Layer 14 of a small transformer language model trained on English Wikipedia (19 layers, counted from 0, width 128).
A neuron's activation on a vector x is SiLU(gate . x) times (in . x), where the dot is the dot product.
The model reads these tokens: "or" "g" " Ga" "ar" "," " one" " of" " the" " cl" "er" "ic" "s" " re" "s" "p" "on" "s" "ible" " for" " Si" "ster" " Mar"

The vector x that enters this layer's MLP at each token. A number n stands for n times 0.043.
0 "or": 15 24 1 -19 -16 36 20 27 9 30 13 5 -16 -9 12 30 -8 -27 12 8 19 25 -15 16 -14 2 23 28 15 -5 -1 -3 8 24 36 -11 -39 13 -28 -15 -11 -11 -18 -23 -20 -44 6 7 -12 8 24 -17 -21 -3 -34 -34 -4 -6 24 -33 -8 -19 -7 -6 50 28 27 13 1 -6 -23 -12 -5 58 46 -49 23 34 -70 6 -37 38 5 10 -15 13 -18 18 -7 29 -30 -7 19 0 -17 -43 -1 -23 -38 -59 -13 5 47 -9 20 -8 -1 -31 -36 -2 -13 0 1 6 -5 -26 8 44 26 1 10 25 -11 -25 -14 -51 14 21
1 "g": -2 12 3 -25 -1 56 48 7 13 22 -13 5 -3 -19 8 22 -17 -9 -10 -16 4 18 -10 18 -19 -18 12 -10 33 13 -5 -11 -9 5 43 22 -32 -11 -20 -5 21 1 -15 -14 1 -46 8 17 -44 -26 21 -12 -48 -15 -35 -22 -20 -9 4 -35 0 -10 -1 -22 20 35 12 4 26 -7 -27 -20 13 40 11 -14 27 23 -68 9 -48 10 -10 8 8 4 -28 0 25 37 -57 -2 19 2 -16 -23 -18 -5 -45 -71 9 -11 26 -6 11 -35 -10 -41 -34 3 -13 18 24 -9 20 -22 16 67 20 25 -21 21 -9 -20 -24 -41 21 19
2 " Ga": -33 33 15 -13 -21 26 24 -2 17 26 16 33 10 8 1 27 -15 -23 8 40 -32 15 -5 2 -47 -12 -28 20 33 0 -3 7 -3 32 33 2 6 -8 -43 5 25 -3 -9 -11 -24 -13 11 26 8 11 21 -30 -51 -10 -26 -6 -51 -7 37 -15 -36 0 13 19 -39 29 12 -7 4 -15 -24 -10 11 34 -12 -22 19 6 -76 37 -17 1 9 9 -26 4 -24 -31 -52 25 -13 29 -3 -20 -1 -27 24 -7 -13 -50 10 -27 41 7 6 25 -9 -49 -15 -21 -8 -10 19 -25 38 -15 8 42 58 22 -10 0 -8 -44 -29 -41 33 21
3 "ar": 6 -30 8 -8 19 29 13 9 -40 -3 4 10 -18 0 46 21 30 -20 -8 10 15 0 15 -18 -32 32 -6 16 1 -29 10 -2 21 22 24 4 -11 18 -2 16 12 -24 -6 -5 -20 -50 4 25 -14 -38 -1 -1 -5 18 18 18 -44 -2 5 -18 -10 -1 28 62 -16 31 -12 16 4 -14 13 -2 -18 38 -11 0 53 24 -94 21 -26 18 -19 2 0 -10 -39 -28 -23 22 -25 39 -35 2 18 -23 8 -1 -26 -68 -5 7 15 31 -4 4 -23 -66 -38 1 5 -1 -1 -15 35 -16 -8 30 3 1 27 35 7 -31 -18 -34 16 42
4 ",": -14 35 25 -6 -17 -3 1 8 21 22 1 12 -7 0 8 14 5 -22 19 -11 2 39 -19 17 -4 8 20 5 11 -5 -20 1 14 33 27 -9 -34 11 -20 -7 -7 0 -10 -3 -41 -59 5 -2 -9 2 7 16 -28 2 -42 -45 -7 -21 15 -15 8 10 5 -44 22 12 25 19 2 9 -27 13 -25 49 38 -55 21 11 -44 11 -45 31 -10 -10 11 3 -33 -6 -10 21 -9 -1 -7 28 -6 -30 -1 -28 -19 -61 -12 7 55 -6 32 -14 -15 -31 -28 -22 -6 -11 -23 -23 -7 -6 16 38 20 0 -3 -5 -16 -22 -17 -71 0 13
5 " one": 12 19 6 2 -5 -1 -28 7 -3 15 19 12 -10 7 -10 -22 -21 37 4 -4 30 -30 29 0 8 6 -26 50 -6 3 36 14 -25 36 -8 2 -18 19 9 14 -16 -12 -9 -21 -41 -24 15 0 -23 -17 -18 -21 -45 9 -30 -30 2 -13 9 -10 -9 -37 63 0 -5 35 6 27 42 18 10 18 -16 52 53 -83 24 -9 -36 12 13 5 34 -22 28 -5 -18 11 -30 13 16 14 6 25 -27 -18 3 -40 38 -45 4 53 25 -11 11 4 -2 -29 -13 -4 -7 -27 -8 0 -3 -22 22 6 12 16 18 -35 -33 -26 -28 -59 34 39
6 " of": 13 11 11 -16 -1 -4 -10 6 25 -28 32 12 -10 -38 11 -27 2 -49 7 -3 -3 39 -7 16 -15 -15 -28 -1 1 -8 3 -38 -8 26 10 46 -21 -19 -5 29 50 -1 -2 51 -28 -1 -6 19 -25 -2 -39 39 -39 -15 -12 -17 13 -21 0 -39 13 0 -16 13 -24 31 26 19 56 -36 22 33 -4 37 41 -22 -8 9 -12 16 -20 -11 24 -24 11 27 -45 1 62 -42 0 -42 -29 47 -52 -12 -6 -8 6 -19 -13 3 36 -23 29 -50 -15 16 7 0 -24 -20 -37 -1 3 -24 32 43 -42 26 33 -1 -15 -23 -3 -55 29 -4
7 " the": 14 14 19 -5 -5 -11 -9 9 -12 -7 29 18 -25 0 16 -11 -18 -25 1 12 -9 5 -17 8 3 -2 22 11 11 -15 -28 -7 -10 23 4 -3 -15 16 4 -2 -22 -20 1 11 -52 -23 18 26 -10 -4 -12 6 -15 4 -41 -17 5 -1 1 -16 -5 -24 -8 -16 -7 -10 54 -1 -9 9 5 14 -4 30 42 -55 -3 21 -46 18 -22 -19 20 -22 28 21 -20 -15 -10 5 -24 -34 22 41 -5 -11 -58 -19 -12 -46 -13 19 30 -11 45 0 25 -48 -42 -15 4 -25 -35 -12 -11 4 13 12 22 -9 -1 -15 0 -14 -11 -88 -5 9
8 " cl": -31 40 42 2 -7 10 -9 -1 53 -3 -2 38 10 -19 42 0 25 -30 21 -23 16 1 -37 0 -4 -10 -15 6 10 -3 0 -22 -17 -9 10 -15 14 -6 -9 -13 30 17 -2 -46 -28 -5 -22 23 -33 -12 5 -4 -27 -29 -31 11 -23 -6 13 -19 -16 -12 17 48 18 25 40 19 -26 9 -4 34 -6 19 6 -34 62 6 -21 25 -48 12 57 4 5 16 -56 -16 -14 -2 -18 -48 -22 21 -52 -31 -3 -22 41 -50 -11 7 53 15 33 5 -6 -23 -21 -10 31 35 19 23 12 -5 39 27 34 -20 17 -1 7 -33 -20 -53 22 -8
9 "er": -19 -6 18 -8 35 25 -33 59 -64 2 13 17 -36 -16 0 -6 22 6 -22 11 29 33 15 8 -1 0 -1 42 12 -2 10 -16 -33 -12 55 28 29 69 -10 7 6 -13 -12 20 10 2 -11 -9 12 -19 14 -5 -38 1 -31 19 7 -24 -4 -24 -21 0 0 14 47 -11 37 69 19 -12 0 -44 -36 40 12 -6 -34 39 -26 26 -22 -11 -11 9 31 37 7 4 -40 -47 6 -53 22 -24 -27 9 8 -18 -31 -40 17 -12 13 31 39 -15 31 -38 -15 27 3 -29 -21 25 -4 -11 12 35 -5 43 64 12 -17 -7 -21 -21 25 52
10 "ic": 25 18 17 -50 -3 -2 -1 3 78 1 18 38 -28 -36 37 -1 -21 -7 -16 5 12 -36 27 38 11 43 7 3 1 20 -1 -21 14 7 40 36 -25 -14 -13 13 34 18 3 -14 -8 3 1 48 -51 -25 -16 -17 8 -14 -38 21 -8 -16 14 7 -16 -18 80 18 -1 57 32 30 8 -3 -14 -5 -28 42 19 -38 39 12 -46 -22 -16 0 -29 10 -8 19 -25 -4 21 37 0 13 26 -23 3 -18 17 -37 -7 -41 19 17 14 -9 -3 -14 9 0 37 43 -7 11 -2 40 -13 -16 32 40 33 -15 -3 19 -4 4 -6 -47 -6 6
11 "s": 2 38 18 -24 -15 27 7 5 55 20 26 -4 -21 0 -9 -34 -44 2 -21 -18 30 -22 13 67 9 34 -12 21 39 -2 0 -12 33 -20 31 -1 -23 42 -8 8 32 -22 -38 23 -30 -26 7 14 -30 -11 -8 0 2 -11 -20 30 -4 -35 1 -2 5 -14 23 -11 16 46 11 7 30 -11 3 23 -26 59 22 -38 -16 8 -40 -18 9 13 -20 14 -4 8 -22 13 18 28 -15 -23 -3 -12 -20 -26 5 -60 8 -63 37 -5 6 -34 31 -2 51 -9 -27 12 -4 -4 -6 24 41 8 21 19 -5 -16 -8 24 -46 -5 -10 -49 5 18
12 " re": -2 30 -4 20 -18 1 -16 6 33 -4 -6 21 -26 18 -20 22 22 -12 12 -14 -19 1 -12 35 5 32 7 9 68 14 27 3 20 6 11 3 -44 9 2 31 22 -12 -6 -7 -18 -39 -24 32 -21 34 -28 -4 -49 -4 -36 -61 -8 -10 0 14 7 -21 -1 42 14 45 27 -18 20 17 1 -2 -56 21 -34 -42 35 2 -34 15 -14 5 15 1 -10 8 13 23 -11 -21 -11 -24 14 22 -45 -37 -25 13 -12 -30 -15 -48 53 36 -13 10 4 -6 -31 -7 -42 17 -5 34 7 -22 32 26 6 -7 2 7 4 -11 -16 -61 21 30
13 "s": -20 48 -17 -17 -50 13 -27 13 44 14 -24 -26 -61 15 -52 32 -31 0 3 -41 69 17 1 26 -25 4 -20 31 52 -13 -15 18 -38 11 35 21 -28 -10 -31 -2 0 -13 -8 14 -6 9 1 36 -15 -23 -3 -14 -18 -35 -59 -21 -17 7 31 18 10 43 22 30 -12 0 3 32 16 0 11 -38 2 5 19 -15 6 3 -42 -7 -18 9 11 -17 43 -18 10 -3 -3 29 -47 -41 16 42 -39 -24 -31 -14 -7 -23 19 24 6 8 32 12 3 13 5 -2 -38 34 -30 50 30 22 16 -4 19 10 -11 23 9 -50 -57 -15 -1 36
14 "p": 37 13 -13 -19 3 39 10 -5 83 6 -14 2 -30 -26 -25 4 -12 -20 35 3 -22 -2 -8 -2 -10 -1 -3 -1 15 -13 -23 -39 -40 46 9 23 -21 7 -10 8 0 28 5 5 34 12 5 21 -11 -51 39 -17 -75 -17 -41 -17 -52 -50 -26 -30 32 -6 -14 12 -1 2 14 58 -11 -13 -6 -24 2 40 31 -2 10 3 -13 -10 -5 -14 15 34 -1 56 30 -6 8 19 -9 -11 -5 -23 23 5 -33 -20 -34 -24 -21 -30 -18 -42 71 35 -45 -38 -41 9 -32 12 -58 31 32 -9 -19 24 16 55 19 -10 7 -23 15 -12 8 25
15 "on": 14 44 -51 7 -8 -1 1 -7 55 7 14 -40 -7 6 28 3 -29 13 19 -3 41 29 19 15 24 -40 -6 15 25 -19 -2 0 -4 -15 43 26 -4 21 -6 36 12 -9 17 17 8 8 28 2 20 -12 3 -50 26 -2 18 25 -50 -6 18 -45 -7 19 17 -17 -49 -16 -14 22 17 16 -6 -58 5 -17 4 1 -10 32 -36 34 7 -4 -28 43 -8 65 2 16 26 6 -11 -71 11 29 30 12 38 -24 3 -59 -39 12 18 23 18 20 -23 33 -11 13 -21 1 -37 18 20 -26 26 39 10 27 3 16 13 9 -1 -36 9 69
16 "s": 31 68 -7 2 -23 16 27 45 43 -6 8 -17 -15 7 39 -39 -43 29 22 -16 54 15 -4 36 -11 5 -28 38 42 -61 -4 22 -38 -40 16 40 17 18 14 13 -3 0 -37 -5 11 47 42 -10 8 -21 -21 -6 -4 -2 -34 -5 -59 -44 40 -12 9 26 25 -27 -4 21 2 13 13 2 -2 -13 20 28 -11 -7 2 19 -40 21 -5 32 -16 14 -19 17 3 -7 28 2 -26 -44 13 12 15 17 4 -59 -41 -32 9 -5 9 -13 25 36 -5 -28 -14 -1 -51 1 -11 33 51 -27 11 19 19 19 9 11 -39 -1 14 -16 27 -2
17 "ible": 30 34 30 -34 -3 35 13 -10 29 -1 30 55 -13 -2 29 7 -33 -12 25 15 44 -40 1 -25 7 29 4 -1 -3 -23 23 19 -4 -26 7 11 -42 25 1 24 16 -4 -42 3 -21 -46 34 19 -19 -7 18 -30 2 -13 -6 -2 -28 -29 36 -11 -3 -38 6 -2 -33 17 27 -6 34 -2 -12 21 -18 5 44 -27 -44 -25 -36 -14 -1 13 -37 0 -33 42 6 -2 22 26 -30 1 34 -21 -11 -10 -5 -33 -16 -36 25 -12 36 -18 35 25 -28 4 -40 6 -11 -3 -30 13 13 -21 -1 34 32 -7 5 13 -37 -3 -9 -66 23 9
18 " for": 18 42 13 -12 -4 9 4 -6 21 -18 18 20 0 5 49 18 -29 -21 9 -10 15 20 13 11 5 0 0 14 0 -51 -33 -23 18 16 28 14 -66 24 -5 -7 4 -17 -10 14 -44 -26 -2 -1 16 -2 -22 12 -55 -5 -45 -34 -13 -4 31 -33 20 -27 -21 -5 18 6 6 -2 14 -9 -13 4 -37 20 21 -27 -19 -4 -58 49 1 36 21 -28 2 -2 -4 11 36 9 -1 -30 20 21 -17 -30 -7 -19 -21 -48 26 -3 48 -26 22 -18 -4 5 -17 -10 -6 -6 -20 15 29 -6 15 7 7 -10 -7 37 -15 -17 -14 -74 30 3
19 " Si": -49 24 -7 16 -19 11 -10 -5 -3 0 17 15 -39 -6 -5 6 -20 -52 -10 35 -4 16 30 -7 7 3 -31 20 23 -9 -15 -20 -24 18 51 -16 -23 28 -28 0 19 33 32 -43 -51 -21 -19 -13 12 -8 -9 -32 -38 -40 -38 -7 -50 -23 41 16 -25 -32 -9 5 -14 6 15 -36 28 -26 -43 26 1 42 2 -14 18 -3 -47 13 -18 30 -7 -21 -6 15 -29 13 -32 -12 20 -9 -21 -47 -21 9 9 -28 27 -50 5 44 53 4 28 -8 14 -38 -31 -25 1 4 -2 -24 44 -3 33 41 35 5 7 -22 -8 -24 -35 -27 20 3
20 "ster": 20 -19 7 -4 -41 3 3 36 -23 -30 -31 15 11 16 31 8 -33 30 -40 30 4 -7 12 -11 -38 43 -18 10 -3 7 -21 -39 20 -2 7 -23 -18 19 14 -17 49 13 -10 -33 -37 -1 -16 44 -9 14 -1 -28 13 -4 20 7 -21 -31 -5 -45 -33 -49 -29 -17 8 10 26 50 22 5 0 9 8 27 1 -15 10 -33 -42 -37 10 1 -39 12 35 7 -29 -66 26 17 -32 28 -26 8 16 -5 16 -22 4 -60 -61 28 56 4 -41 -9 -9 -30 -25 41 22 -18 5 19 9 -29 18 31 14 44 35 -17 9 2 -36 -24 -23 28
21 " Mar": -8 1 8 -15 -11 39 -44 39 -43 32 -17 36 -29 -6 41 48 -17 -4 -15 22 0 23 21 -16 28 -17 17 -25 26 -17 -35 -17 14 15 36 -14 -10 25 -39 -13 14 30 29 7 -34 -31 1 19 -6 -4 -33 -12 -18 -16 1 -15 -41 5 -6 -19 -16 -15 13 10 14 7 16 12 8 -3 -24 -12 1 46 -8 -36 18 -7 -72 24 -28 49 -5 22 2 -11 -6 -35 -6 22 -11 36 11 14 -13 -27 21 -16 14 -41 16 -8 35 8 -24 21 14 -56 -10 16 -31 -7 2 3 -8 -28 17 17 58 12 -6 53 4 -62 -53 -24 51 24

Each question shows the input weights of one neuron of the MLP. A number n stands for n times 0.0058.

n77 gate: 4 7 -18 21 14 24 77 -9 -39 -26 15 -1 -10 -12 6 21 11 24 -12 37 -25 -11 -9 -11 45 3 44 20 -3 -10 -21 1 7 -29 9 -12 -14 -31 -22 -5 34 3 -22 -9 6 4 -7 -16 -5 75 -17 -16 -16 -5 7 4 -7 57 -2 21 -10 -9 7 24 15 -9 17 26 -7 1 29 37 7 -33 -29 5 29 27 13 -7 -20 1 -45 4 1 -17 -44 39 21 24 -8 -14 -5 -32 32 8 8 5 -19 6 -2 -5 1 -32 -25 -42 -11 -15 -8 -3 16 7 20 13 -6 -32 -33 17 -26 -46 -22 5 24 -32 -21 0 19 -6
n77 in: -1 -9 37 -3 -35 23 5 -5 -37 -12 -3 -31 10 31 -11 -32 -21 -20 -11 17 39 8 51 23 -10 9 -26 -23 -1 -37 -22 -8 -8 -30 -28 41 14 26 13 -37 9 -4 16 -40 14 -12 0 13 19 -9 -51 24 -20 -21 7 -2 3 41 -21 -30 19 -24 53 11 9 -2 -31 13 -43 -11 8 -16 -18 1 -11 -12 -22 17 -20 7 3 -5 -39 31 -17 -20 15 -1 -6 -12 -17 29 14 41 5 11 33 14 -36 -22 1 13 -24 21 23 7 -30 -25 -4 -42 -9 0 -36 -48 -7 -23 -17 25 -17 17 32 -19 12 11 -28 -15 10 2
It fires most on token 3 "ar"

n152 gate: 9 32 11 -28 -46 -28 -27 -1 -1 -28 -16 -4 19 -20 16 16 9 -5 10 19 -10 -27 -17 -3 -14 -12 -30 4 -3 17 -21 38 44 8 3 -43 -1 14 -16 10 -1 -44 -13 -16 48 11 -17 -1 -70 13 -22 26 -23 28 -1 -56 -35 -3 18 -6 -21 6 5 -12 5 22 15 40 -8 5 4 -23 -19 13 4 7 -1 -16 21 28 -6 -23 -14 -11 -9 10 34 21 17 -5 18 -3 -43 27 1 -36 47 7 -22 -43 4 -27 -6 -25 -16 -21 -2 27 8 13 39 28 -10 -20 -3 5 18 -21 -26 -35 -13 -9 -19 7 17 4 15 -14
n152 in: -2 38 -23 10 2 40 -33 14 39 -33 -8 1 -14 -17 -14 -13 23 -13 -21 9 10 24 -24 9 -16 -20 16 34 6 6 11 -35 33 -48 -16 -1 -3 35 8 -14 11 17 -18 8 -1 1 23 -39 11 -20 -23 41 27 17 55 -36 -44 49 -2 -13 -16 -14 -21 24 -43 16 -1 4 14 13 6 -2 4 -36 12 34 0 19 13 37 45 19 7 -7 18 -10 37 -12 20 5 18 4 -17 -4 4 -35 31 -7 -30 -52 -2 7 -40 12 14 -13 -61 -43 -20 30 4 -14 -47 -52 41 1 -36 -19 35 -13 -4 8 20 -46 37 -23 44 -18
It fires most on token 18 " for"

n184 gate: 10 3 18 14 20 -1 -18 -30 15 -4 5 -5 5 33 -29 -23 29 -16 6 -12 2 33 14 17 -21 5 -5 -8 32 -3 -23 0 11 -22 -12 29 -6 24 -19 26 24 34 -14 -50 20 8 9 6 -25 -22 1 14 33 2 3 16 -11 20 10 -12 -14 -23 -3 -8 2 -10 -21 5 17 20 -46 -28 40 -7 -5 -39 -37 8 -23 -7 -34 28 -6 -22 -38 -10 4 1 13 -1 5 23 32 -25 18 28 8 7 25 14 7 9 22 25 -1 29 26 20 -13 -8 13 27 10 9 -48 -5 -14 20 3 -15 -10 7 16 -31 9 -39 10 13
n184 in: 19 7 23 14 18 12 21 -13 2 2 11 39 12 24 14 -20 -14 5 33 14 1 12 -15 -17 11 25 11 -18 -30 -23 -26 -11 -9 43 -21 -11 -20 18 2 7 39 -1 44 -23 -29 -11 -10 5 -1 -19 12 -1 -4 40 7 -17 -13 11 9 -39 -8 2 37 -5 -15 -12 19 -23 19 -38 12 -14 -23 -24 10 -19 16 14 -15 -10 16 -29 -20 2 -4 -10 16 0 -3 12 35 -56 -32 4 -13 -22 18 14 -14 -35 8 4 8 4 -12 4 17 -5 -13 -18 7 25 -40 13 -16 -12 31 -47 -10 3 3 41 14 1 -1 43 1 9
On which two tokens does it fire most, strongest first? 15 "on", 17 "ible"

n236 gate: -12 -9 14 -24 -11 -3 -15 57 8 51 -18 9 0 -28 -17 17 -28 1 0 -10 22 11 5 -12 -27 -1 7 9 -24 -23 8 -8 6 5 7 -13 -30 -29 15 -12 46 -11 29 -33 4 -21 6 -17 -20 6 19 22 -13 -19 -24 25 33 -30 6 -6 9 -19 -20 -8 -20 7 -21 -1 -6 34 -47 -19 -12 26 24 -2 -3 -34 -8 -12 -12 18 -4 -24 -32 18 8 30 -15 -19 20 -1 19 8 0 -21 13 10 -1 3 -18 8 -14 8 -34 -19 -21 30 11 -33 43 21 -51 -8 -3 -3 11 -8 9 59 44 20 55 8 -4 23 4 -5
n236 in: -30 0 -12 -6 9 20 41 19 -15 -20 -51 0 -14 -14 -35 14 2 -3 -38 -17 -8 -27 -24 11 16 13 35 -3 24 12 -2 9 -4 11 23 6 23 27 7 10 35 18 19 -35 8 22 -11 -16 15 24 -17 -19 21 6 11 -4 -35 -19 11 21 10 1 12 -23 -23 12 27 1 12 -16 25 -6 -13 31 1 -2 -18 3 -22 5 -20 -11 -8 15 6 -54 -9 9 -23 1 0 26 -1 -25 -14 56 12 -31 -21 16 -14 18 -2 -5 -37 -4 -45 -37 52 10 -45 -10 9 22 16 13 -52 -3 3 -9 -28 12 2 -11 3 34 3 35
It fires most on token 20 "ster"

n88 gate: 26 11 -6 -21 -10 -24 62 -5 -19 21 15 4 25 -10 26 -23 5 -19 35 -24 -13 -11 -35 -1 -16 -33 4 -24 15 1 -15 14 -3 50 -7 -62 -1 -7 3 1 -1 -17 6 -14 -27 36 16 21 -12 36 -9 -34 9 10 -1 -16 -14 6 47 -28 29 -29 -7 32 -21 5 26 3 6 38 9 21 8 12 15 -10 27 -29 -4 27 20 0 -13 24 12 -38 32 -21 -12 1 -26 -22 10 -27 0 -10 -16 -4 -4 21 -31 -22 -12 14 -33 17 24 -14 -41 -23 6 23 -26 -13 9 -26 -45 19 -8 0 -16 -1 3 15 10 5 -10 -22
n88 in: -9 15 -27 -17 -10 -10 20 -1 2 34 -5 15 34 3 -18 47 16 -41 -20 14 -52 -31 -5 23 -20 -7 4 3 -3 16 15 -19 18 28 2 -4 -20 22 -8 -7 -14 23 8 -18 21 46 -19 -13 -1 13 -21 -12 -8 1 15 57 2 -7 16 37 -39 5 -28 -13 -5 3 -38 -11 -11 -5 11 55 -28 34 -17 13 -32 20 -3 -33 -8 12 6 -10 15 27 6 19 4 -22 -34 -22 12 -14 -50 33 -36 16 13 -65 5 23 6 -3 -5 0 -23 -5 -31 -2 -13 -3 -31 -4 21 10 5 -14 35 -31 -25 3 -6 -25 47 20 12 2
On which token does it fire most, and how strongly? 2 " Ga", at about 3

n228 gate: 12 -27 -8 14 -8 -47 -2 20 9 35 30 17 13 19 3 -1 -12 36 -20 -5 -26 0 2 -7 -4 -6 1 20 1 14 4 -29 33 17 10 -8 -19 -13 -33 -13 -1 -14 -35 -32 2 -18 20 23 -22 -41 11 21 20 -1 16 -17 8 3 -19 1 -2 -35 5 -27 1 50 -11 -6 -45 15 10 11 -11 30 -17 3 6 -9 -14 -21 3 -14 -31 24 -15 7 -17 35 2 3 -13 6 -1 7 22 5 -14 -16 8 4 8 11 11 4 -42 -2 3 -28 38 24 18 -2 11 11 3 -12 -10 -30 -41 15 -10 21 -10 19 -14 25 25 -5
n228 in: 38 -27 -29 9 45 6 11 -6 31 12 -2 8 -52 14 2 -2 -1 7 2 -3 11 -2 -16 -7 -5 42 17 11 -6 6 -64 11 -4 6 9 -7 -30 -8 -16 -9 -6 -27 10 1 -20 -26 -7 1 4 -55 -17 -14 -3 -23 21 31 -4 -23 -13 -1 -8 14 38 -18 -4 -39 20 36 -12 -2 2 11 9 4 -18 -9 -34 31 -2 -8 -12 -34 -15 -16 4 -16 -18 -18 1 6 -18 20 11 9 33 14 30 14 -28 12 -13 19 36 -46 -13 17 12 13 1 26 -7 10 5 -5 35 -9 -49 -9 -30 35 28 1 24 2 -9 10 19 -19
On which three tokens does it fire most, strongest first? 20 "ster", 10 "ic", 3 "ar"

n116 gate: 24 -12 9 1 -3 -6 -20 -9 -5 -15 7 -5 -9 -6 3 8 8 22 -15 11 -21 -7 3 -5 13 31 4 -1 3 11 8 2 -8 26 11 8 11 -4 -11 -2 -28 1 12 -9 -20 -13 10 17 14 -13 1 -4 21 2 -15 -25 15 -5 0 10 -16 -18 9 3 4 -1 -6 0 18 14 21 25 -35 36 -14 16 -6 0 -17 32 -25 -28 -7 -29 12 -18 -27 4 18 -3 11 6 -20 20 -10 3 -2 -1 17 -31 1 17 16 -14 -11 2 -19 -30 -24 7 -4 10 15 11 -3 35 -21 29 -13 -1 -6 22 -16 7 11 -20 3 -19
n116 in: 48 19 27 9 -18 18 21 -21 -6 -26 34 -6 3 14 9 14 -11 10 -35 -1 -20 -12 23 3 -26 15 -30 14 -41 3 -8 -4 -4 -13 9 -13 23 -6 1 37 -12 -21 -16 -12 17 -17 -39 21 7 -16 18 -10 -16 -5 -1 5 -23 24 16 26 17 -33 -28 3 1 21 -22 17 14 29 12 8 -37 16 22 -14 -19 -26 15 4 -4 -16 0 32 10 -33 20 4 -3 -29 18 -18 21 -26 0 12 8 21 -25 -16 -3 -2 -6 -10 17 -10 -23 31 -7 11 -7 28 5 0 -12 22 -12 -2 -28 11 -10 16 5 5 -3 2 -7 -14
It fires most on token 18 " for"

n113 gate: 1 20 -30 -3 -57 11 40 -8 1 5 -17 -34 27 10 9 -31 10 -2 -32 -23 -7 -1 -5 17 16 -10 -1 -34 1 -24 -27 9 3 6 -3 21 4 1 27 -5 -11 8 -38 -4 16 22 18 14 17 -62 18 -22 3 -6 9 -12 -2 8 -17 -22 1 -32 -9 -19 -29 16 -40 1 25 3 -9 -66 -46 -33 -1 -17 7 -30 15 27 -41 -6 -24 18 10 -26 35 2 24 -25 -41 -2 15 7 10 24 -16 -43 42 -12 24 -1 -1 0 5 -34 16 -35 33 -15 9 36 -7 -8 2 -1 18 -18 17 4 -1 11 5 19 13 9 8 -5
n113 in: 13 1 2 14 -34 11 -3 11 -31 0 6 -5 5 -1 0 33 -10 35 16 -10 -51 -7 2 23 9 11 -20 -12 9 5 -16 27 26 -33 8 -6 -4 -22 -30 -25 -43 23 -47 -42 -8 -11 1 12 20 -32 16 -40 -21 -43 13 32 8 4 -4 -11 -15 74 -27 -17 60 -8 -10 16 13 14 8 -22 -31 11 -24 7 14 -28 -10 2 11 39 7 2 -21 15 3 -24 53 -24 24 -24 13 9 -12 8 8 -32 -29 -10 3 3 -33 -31 -8 -26 38 -3 1 -42 37 -15 15 55 6 -5 -3 9 36 9 -41 -3 37 21 12 3 -13 26
On which three tokens does it fire most, strongest first? 16 "s", 1 "g", 15 "on"

n22 gate: -37 6 -37 -48 -24 26 -16 3 12 14 -11 -14 -13 -21 -25 -17 9 15 -3 -5 -13 -7 -6 -11 21 -1 -10 -17 18 -9 -32 3 -11 35 3 -8 -21 8 -17 -26 6 -57 3 38 -1 34 41 -11 4 13 7 7 -3 6 -28 5 -8 31 7 3 0 33 7 20 31 -6 -41 1 -4 -37 -36 30 41 -23 -35 5 23 18 -14 16 7 4 -18 -6 43 -16 10 39 -30 26 3 11 7 -3 -16 11 5 21 -5 3 14 19 -32 -21 -10 25 29 2 -17 -25 -21 -17 -42 -12 -1 -14 -12 36 -28 -4 24 27 4 32 -23 22 34 -20
n22 in: -28 28 -11 24 23 4 -28 21 -32 50 -21 48 -9 9 1 -5 -24 -9 -11 17 23 -4 7 -9 -6 -6 33 5 -18 -27 1 8 -11 -10 8 -1 -6 -3 41 -18 6 -24 -15 11 -13 3 -45 -38 -59 -16 -7 -24 -7 -26 -13 -8 23 -25 -5 -32 -4 8 23 -50 -26 -10 37 9 46 16 -8 -17 17 15 -39 -3 27 10 -28 -38 11 -2 12 -21 16 22 3 -15 16 11 4 23 22 -3 -7 -12 -29 -27 15 6 -8 -5 -20 -9 -14 -7 -14 34 14 -9 -1 6 -20 -27 -60 21 26 -35 2 -36 26 -7 -9 8 0 44 5 -16
On which three tokens does it fire most, strongest first? 13 "s", 21 " Mar", 12 " re"

n55 gate: -34 13 23 -23 -33 5 22 25 12 1 0 -29 -30 10 -14 -6 4 7 -27 4 -6 7 22 -6 -16 -3 25 4 -11 44 2 -2 3 8 -25 38 21 -18 8 10 -1 62 23 34 -30 -32 -6 -21 13 -33 -3 -21 -34 -11 3 -3 1 19 -23 -17 -47 16 -1 -36 -32 12 -27 7 -7 43 10 -14 17 -5 -12 20 9 34 18 19 -21 -25 -3 33 4 -26 -14 -29 -17 7 -6 1 -46 -6 18 -41 -6 -3 -61 1 -40 -3 -7 -12 -26 -34 31 -12 -48 -12 -8 -10 2 -23 -23 20 -1 -3 5 8 42 -9 -12 13 -11 15 -12 0
n55 in: 5 -11 -3 11 -9 23 -12 4 15 -12 23 18 30 20 17 -28 1 -18 -6 3 -47 20 -16 -2 24 11 32 -19 -31 -16 6 6 1 -2 -26 3 9 3 -8 -31 50 6 1 -24 -1 -42 46 -40 21 5 -7 20 6 48 -20 -14 0 12 10 43 -19 -32 37 9 -1 11 4 22 -17 -31 47 10 -12 36 41 3 -15 -6 7 -14 42 22 7 -15 -22 -7 -3 22 9 27 -37 12 -1 -39 23 -10 -31 19 36 72 23 -19 41 2 23 16 -9 -12 1 -15 -4 -8 -13 30 3 -4 -46 35 34 22 13 1 -1 -22 -11 -36 13 -6
It fires most on token 2 " Ga"

n154 gate: 10 27 22 33 14 -27 3 6 12 -5 5 10 36 13 -16 -16 31 2 -16 -56 -24 25 0 -25 -9 -45 10 -7 -31 -19 -15 30 -18 -10 -5 1 -11 26 -5 -36 11 10 -17 1 -37 -1 -36 -7 -27 -33 1 -3 -7 -44 -21 4 -41 -20 -33 -23 -54 41 -37 2 -22 1 17 19 30 -30 -53 -38 33 -50 -9 -24 -20 24 46 -33 -4 -3 25 18 -17 1 36 3 10 -3 -31 -23 -29 2 -19 6 33 -29 -1 9 -2 26 7 13 -25 -6 -26 -8 -1 6 -12 -3 -14 10 31 -17 22 11 -7 -7 22 -17 34 25 -30 4 -22 7
n154 in: 5 -7 26 -3 -14 5 22 -11 15 22 -47 27 11 15 -9 32 -26 5 5 45 24 -21 -5 -8 -6 4 -45 24 8 -3 7 28 -5 7 -32 18 -23 -4 13 -16 -7 20 -3 -5 -1 -20 -47 -11 -30 7 -5 -22 -38 -2 -5 -11 -8 4 5 1 -22 -37 15 -21 54 -26 51 14 -16 -10 -30 -1 -27 -46 13 1 26 14 35 3 13 -3 5 -10 6 -15 -25 -15 25 -21 -16 -33 -11 24 24 -32 -7 -15 -36 -4 31 12 12 29 -16 -10 3 -7 23 9 3 3 4 12 38 40 -16 -34 -1 10 -44 -44 -15 53 -6 -17 -21 -44
It fires most on token 8 " cl"